Layer 4 of a small transformer language model trained on English Wikipedia (11 layers, counted from 0, width 128).
Take only the direct path to the model's output, skipping the later layers: a vector added to the residual stream pushes a token's score in proportion to its dot product with that token's output vector.

Output vectors of the tokens that the questions are about. A number n stands for (n - 500) times 0.0036.
"imate": 466 455 518 646 470 393 442 559 495 702 626 376 563 485 549 417 414 541 605 519 460 566 493 738 651 569 489 427 365 328 251 573 575 495 315 397 495 406 559 421 332 493 390 518 490 382 615 602 546 379 412 332 514 452 625 498 543 628 501 390 565 510 566 597 377 538 560 392 489 624 392 368 578 751 487 638 476 562 546 337 607 475 525 355 508 433 411 527 513 637 395 501 531 571 428 693 491 417 578 527 404 544 587 409 457 231 622 514 632 553 660 577 528 515 551 538 176 476 483 508 472 508 444 563 601 577 476 462
"amil": 473 537 471 556 402 621 446 592 490 560 678 349 581 465 490 388 397 472 601 380 401 543 612 447 580 673 380 620 444 383 438 497 608 367 566 509 597 443 511 462 490 577 397 564 492 513 535 677 481 465 347 489 429 491 654 608 527 578 559 510 421 572 423 708 515 480 572 390 577 659 446 382 432 629 516 539 346 625 593 537 522 498 546 473 364 483 541 524 658 484 542 582 542 361 485 537 259 454 529 521 489 471 501 449 407 304 680 485 443 579 541 394 506 407 402 388 402 472 434 524 441 553 454 603 490 564 415 523
"ef": 349 457 561 508 555 432 513 551 647 698 463 382 422 546 394 265 357 592 738 464 452 522 568 574 568 476 528 577 487 425 400 513 536 546 441 519 340 453 552 579 447 463 414 524 636 429 637 514 548 403 317 567 440 496 544 610 435 517 410 418 507 614 562 699 520 344 492 430 490 467 532 541 586 509 529 462 361 636 674 426 660 436 653 463 589 447 510 521 466 367 511 699 557 490 567 618 465 426 437 442 372 406 410 426 468 445 593 449 601 555 541 403 424 371 440 506 506 533 503 545 449 702 479 530 498 546 304 575
"inals": 473 589 569 541 438 651 525 465 546 538 470 364 456 558 673 292 369 602 494 646 415 571 542 469 637 521 572 597 419 362 483 642 527 521 449 434 472 421 489 531 586 485 362 436 699 419 504 578 540 375 531 632 388 542 675 437 576 696 527 439 528 530 454 630 474 524 427 351 649 416 498 474 281 566 482 565 507 578 450 460 639 458 607 372 615 461 399 431 695 491 518 487 713 518 491 556 444 416 463 415 357 271 531 400 490 373 674 491 468 565 520 330 605 436 486 545 435 287 526 508 413 544 541 601 510 335 379 592
"usiness": 426 650 431 561 448 460 649 449 550 580 549 317 577 550 517 529 523 542 793 564 467 450 517 482 587 579 403 573 404 442 462 623 589 483 430 589 454 527 494 543 492 563 358 466 471 515 600 625 650 557 485 544 545 474 559 535 636 498 486 468 491 525 501 568 439 517 384 363 603 666 501 459 446 411 581 585 432 461 532 353 498 413 464 458 499 529 459 536 597 414 374 521 547 601 477 549 462 334 460 398 403 332 559 460 457 353 501 459 475 649 582 358 453 421 600 415 497 443 486 533 339 592 338 596 385 451 513 649
"aken": 661 512 378 581 639 436 435 488 457 432 588 341 478 408 641 459 484 523 707 386 470 507 580 500 533 575 365 447 383 414 411 523 657 223 544 626 333 446 515 465 422 556 373 616 440 491 589 622 524 195 581 529 407 532 679 593 621 575 504 386 602 550 605 544 497 542 438 335 476 542 394 457 411 544 566 521 523 556 568 460 681 413 603 444 362 467 425 453 621 414 492 434 447 542 492 617 476 516 631 453 449 530 617 406 482 505 489 456 675 610 632 350 610 527 594 371 431 502 522 515 468 536 508 601 465 437 342 471
"|---": 730 568 319 672 614 492 518 590 764 976 698 44 580 930 692 290 248 751 754 295 299 607 732 633 743 634 312 786 334 429 216 533 733 289 342 565 399 190 697 684 401 485 273 368 623 118 858 762 515 189 403 498 241 650 817 676 538 727 281 424 664 490 823 762 137 463 232 276 607 616 245 170 248 822 798 722 212 653 634 347 771 353 536 146 158 405 388 750 712 387 355 516 719 603 314 716 320 250 741 204 259 70 331 343 464 265 602 353 719 727 804 152 448 302 926 439 357 212 341 688 339 928 231 835 433 379 317 942
"os": 436 399 584 500 438 530 443 580 527 589 583 489 502 456 636 537 545 489 504 560 561 461 463 468 475 448 479 371 622 387 448 492 500 427 452 500 356 481 500 424 579 386 508 585 437 497 583 589 644 530 589 495 539 557 502 538 497 499 558 486 497 595 449 523 573 440 522 434 472 516 515 495 497 581 552 432 519 551 515 387 628 382 514 480 517 416 390 380 580 486 465 614 459 652 510 524 484 595 471 504 450 414 564 535 555 454 486 528 418 479 397 410 432 522 387 520 404 552 518 536 547 493 461 534 515 402 633 495
"ks": 433 455 509 533 561 469 387 597 624 673 491 431 520 511 431 443 465 605 546 400 534 508 722 658 502 372 532 514 546 498 629 572 420 349 449 495 535 342 474 642 467 530 469 544 661 426 691 546 658 468 503 417 606 559 579 517 352 641 455 414 670 555 504 419 381 507 353 576 431 418 408 540 498 747 561 354 525 507 498 507 408 488 425 532 585 439 398 617 597 340 539 422 441 423 455 537 375 613 444 578 473 351 576 520 483 595 447 506 694 384 589 546 500 448 548 325 556 333 411 576 463 489 389 626 251 347 498 580
"ually": 563 447 440 652 416 362 476 529 572 650 616 451 519 539 521 451 516 754 752 492 296 472 641 667 677 499 575 518 513 431 457 664 647 445 427 712 442 301 628 471 403 381 548 454 487 446 743 715 346 311 420 382 348 542 752 483 455 591 375 345 379 568 432 524 492 345 603 315 438 658 286 495 295 719 666 470 419 479 584 534 421 524 611 231 308 513 406 683 554 551 453 475 728 506 477 631 243 502 516 410 523 474 615 580 537 358 468 433 633 431 642 316 437 383 502 391 512 461 442 507 532 608 520 502 598 384 449 592
"?": 562 511 472 567 536 499 557 521 405 537 446 489 511 583 495 536 493 480 534 422 529 580 528 471 565 449 563 538 555 581 518 470 526 474 552 554 473 528 530 534 445 585 402 570 548 476 556 476 562 509 543 484 527 552 620 371 581 524 485 430 503 583 489 456 504 456 537 581 502 574 479 473 374 537 443 578 332 419 511 351 515 499 548 491 521 444 557 495 497 572 451 499 583 292 474 505 392 557 578 471 546 427 382 473 515 319 519 449 446 501 552 465 447 372 545 587 509 516 522 520 463 569 417 471 439 489 494 501
"rea": 393 616 478 534 648 533 394 503 417 671 505 358 543 539 711 563 483 614 633 443 269 505 401 514 639 550 415 657 549 517 486 695 548 454 427 544 459 351 497 425 489 356 395 424 408 448 588 544 598 358 444 521 491 465 499 456 364 555 524 543 391 596 698 527 449 343 537 376 581 569 465 451 401 533 353 647 536 507 557 521 575 405 486 327 376 502 506 686 616 427 465 536 403 453 451 723 487 520 425 464 486 429 487 443 480 533 537 511 670 527 531 380 497 593 550 419 400 422 536 522 540 540 483 565 496 560 401 643
"oe": 521 570 525 476 420 442 561 632 472 653 618 352 605 534 549 547 478 490 542 613 489 449 645 576 491 561 443 512 387 493 328 571 548 446 383 511 472 458 449 429 444 458 491 521 535 514 568 576 491 497 425 526 402 495 446 495 622 642 454 567 558 652 556 412 543 440 538 468 503 511 469 382 381 460 416 594 506 566 574 456 570 465 420 343 485 519 514 425 629 523 445 640 483 564 508 455 425 529 577 336 462 570 441 532 492 310 644 524 497 507 501 389 554 538 407 518 501 434 359 475 516 538 479 664 509 464 410 515

Each question shows what one neuron of this layer's MLP adds at an activation of 1. A number n stands for (n - 500) times 0.00075.

n332: 590 608 357 418 553 625 396 550 497 592 224 605 478 371 386 434 329 398 475 578 591 425 472 341 554 600 440 622 410 704 531 438 476 514 514 427 387 503 326 462 673 577 506 616 312 435 612 539 398 339 504 609 562 544 268 439 384 397 532 493 569 815 496 422 596 452 393 330 679 347 576 534 500 267 478 353 517 398 645 551 630 176 419 478 490 695 343 692 628 482 704 633 709 373 482 416 593 611 566 496 694 557 598 643 453 464 524 513 456 413 496 659 482 389 613 550 436 397 472 290 732 384 696 329 604 517 463 449
Which of these tokens does it push up most? "rea"

n215: 484 595 398 490 534 607 552 632 473 513 407 481 350 388 328 383 349 683 725 693 454 640 557 379 285 547 539 421 412 483 340 507 369 435 792 596 359 530 388 343 466 479 425 570 300 458 411 418 514 509 746 541 496 458 379 395 484 448 359 477 453 648 449 373 286 622 487 679 404 638 480 288 325 465 472 413 580 394 532 592 577 442 602 454 493 317 497 466 534 551 538 524 494 607 321 323 636 480 443 406 611 437 701 456 458 609 640 452 683 313 551 376 648 720 544 573 419 328 634 617 483 513 528 621 319 569 691 590
Which of these tokens does it push up most? "aken"

n144: 690 742 523 458 403 675 593 360 553 377 554 530 545 632 398 615 521 618 254 317 573 392 480 455 552 488 516 584 596 394 615 510 662 382 780 611 483 533 631 426 240 605 540 493 670 472 588 500 399 432 348 510 583 503 526 565 469 334 385 611 444 403 594 439 408 542 683 588 299 514 648 412 580 562 417 533 601 480 555 462 493 350 628 607 527 491 598 520 705 362 339 406 478 408 578 497 541 477 563 351 454 531 448 367 610 573 657 545 448 302 557 556 615 513 410 204 555 510 220 524 428 247 660 653 549 555 442 546
Which three tokens does it push up most, strongest first? "amil", "aken", "ks"

n387: 626 490 293 455 478 714 555 420 765 479 554 484 441 487 449 380 485 526 278 460 330 416 351 569 552 613 291 562 294 603 605 419 479 442 626 608 536 609 492 315 663 653 407 779 653 326 622 417 511 583 411 468 430 366 518 434 622 442 583 549 440 433 504 525 762 451 586 377 665 463 409 294 441 427 689 356 350 475 467 366 595 611 331 522 347 530 608 336 241 572 394 353 419 472 362 433 471 486 419 436 670 537 545 631 555 517 580 612 633 400 597 535 554 379 404 695 651 420 295 504 350 557 772 646 355 490 413 711
Which two tokens does it push up most, strongest first? "|---", "amil"

n208: 267 544 603 397 375 481 472 565 533 506 469 564 553 617 425 324 651 425 575 583 547 358 563 494 574 464 520 506 572 644 672 503 524 414 622 557 402 447 532 676 531 592 341 529 373 347 606 463 552 360 735 430 475 663 524 570 464 617 604 429 539 559 357 610 737 594 500 589 564 450 426 426 391 599 575 417 580 521 294 443 562 429 597 375 678 542 465 488 401 491 407 318 391 607 491 500 658 473 545 484 443 494 477 578 631 328 654 569 482 424 308 524 509 533 296 472 497 383 372 623 500 308 555 429 631 520 667 444
Which three tokens does it push up most, strongest first? "os", "inals", "ks"

n243: 463 517 290 458 482 485 452 711 549 441 496 413 430 658 422 507 330 367 389 590 389 692 658 675 282 306 275 572 525 666 326 366 578 370 425 376 540 532 783 445 597 392 405 385 692 463 503 572 382 582 581 332 423 607 496 366 526 612 442 347 233 599 289 514 591 594 490 742 371 247 546 608 589 683 625 510 566 292 537 593 420 318 557 445 433 420 448 511 472 482 515 457 365 475 482 593 438 507 433 726 468 391 510 415 408 611 444 470 396 481 460 412 446 638 394 632 562 659 443 395 217 345 449 268 697 613 524 441
Which of these tokens does it push down most? "usiness"

n312: 471 477 614 386 571 710 686 411 319 565 507 511 679 418 391 190 628 309 614 537 652 385 480 490 624 559 474 455 533 440 372 669 586 240 335 351 388 474 713 563 669 437 534 353 493 424 533 459 624 383 621 443 614 507 493 419 512 531 547 793 348 452 327 412 432 552 516 520 490 619 523 503 469 582 500 477 497 480 566 545 441 500 369 535 560 425 376 837 596 655 476 604 678 408 419 458 383 497 378 642 384 555 565 536 335 592 444 357 552 681 460 490 232 473 577 469 500 602 574 554 596 535 599 490 305 448 675 553
Which two tokens does it push up most, strongest first? "usiness", "ks"

n365: 524 217 639 535 489 200 227 708 648 517 634 548 621 301 408 627 621 485 652 671 522 567 422 479 465 517 387 483 329 422 616 422 638 381 478 514 609 412 553 500 471 384 593 472 461 352 601 435 511 441 652 439 385 496 383 403 543 515 540 458 475 467 388 569 362 503 435 467 500 459 507 601 381 195 359 286 706 532 530 631 556 431 701 411 546 377 650 611 319 334 515 776 602 437 522 478 364 617 588 409 461 760 576 481 592 591 616 643 682 586 558 207 264 464 586 607 487 413 579 373 682 608 409 500 345 379 441 511
Which of these tokens does it push up most? "ually"

n5: 475 439 619 552 483 319 551 625 307 474 513 481 398 669 481 480 556 675 455 638 448 523 575 494 364 300 319 404 566 598 270 398 398 631 433 459 728 477 588 577 567 476 518 419 546 421 565 574 473 497 709 520 459 352 503 683 292 463 382 477 507 665 371 470 426 322 529 547 510 569 402 448 473 466 545 497 393 376 596 448 669 571 613 493 576 534 581 378 710 306 463 247 601 715 429 476 697 444 690 447 434 374 619 328 732 541 503 598 568 469 620 647 322 672 475 561 348 608 463 581 483 666 392 520 562 557 474 331
Which of these tokens does it push down most? "amil"

n10: 346 555 669 321 644 421 482 515 401 472 646 344 670 422 648 397 736 470 571 664 418 563 688 503 622 423 307 389 589 344 489 276 318 525 558 619 475 443 660 654 565 346 566 262 486 530 500 431 608 623 452 486 760 556 422 382 599 573 631 447 426 522 369 540 401 636 638 507 273 605 549 447 318 419 656 532 461 612 656 470 437 446 464 314 672 654 426 625 472 507 552 450 398 472 416 504 541 414 401 450 518 437 389 353 530 616 430 777 658 384 507 394 762 446 603 482 474 660 464 617 504 646 737 200 610 528 305 627
Which of these tokens does it push up most? "rea"

n382: 612 357 615 523 469 585 427 521 467 526 384 508 289 525 513 533 746 458 451 575 587 308 507 656 362 597 536 425 463 483 668 443 600 565 391 503 790 424 450 404 360 489 575 461 675 141 536 585 591 662 476 318 455 539 417 696 500 575 592 365 347 329 398 429 291 710 681 432 446 419 434 408 506 462 573 444 648 425 392 651 444 500 446 336 540 337 510 318 570 653 517 551 574 503 657 454 510 319 470 396 460 583 677 482 559 615 566 529 319 556 337 447 517 379 591 618 438 521 520 603 472 592 387 328 710 643 343 490
Which of these tokens does it push up most? "imate"

n400: 642 614 625 526 398 500 657 247 309 707 294 390 510 625 481 600 730 388 454 239 511 470 430 464 447 381 445 549 716 540 530 476 483 582 380 343 668 553 299 589 264 468 500 355 591 479 668 431 537 559 468 402 426 634 507 536 459 600 393 550 497 353 449 538 503 394 724 727 476 719 537 470 381 587 567 351 324 435 402 270 616 525 446 644 692 336 550 726 453 586 649 544 442 557 606 574 552 480 607 536 413 569 523 566 619 545 205 403 619 532 521 527 407 483 425 500 565 445 469 493 583 638 655 524 420 542 559 437
Which of these tokens does it push up most? "?"

n302: 330 299 781 283 650 538 361 545 399 659 352 573 560 455 434 601 558 602 609 604 406 640 413 504 390 507 367 394 612 435 607 648 424 312 375 324 581 536 403 524 404 420 244 326 529 598 401 474 398 547 583 438 474 436 507 578 500 585 293 646 381 349 421 412 285 511 377 493 493 268 446 486 466 545 530 582 471 504 647 443 443 671 482 764 173 500 582 449 561 412 530 730 652 622 541 309 564 587 673 473 536 373 585 906 519 476 500 444 514 492 714 558 459 638 318 530 336 474 629 426 578 483 274 630 475 482 489 303
Which two tokens does it push up most, strongest first? "ks", "os"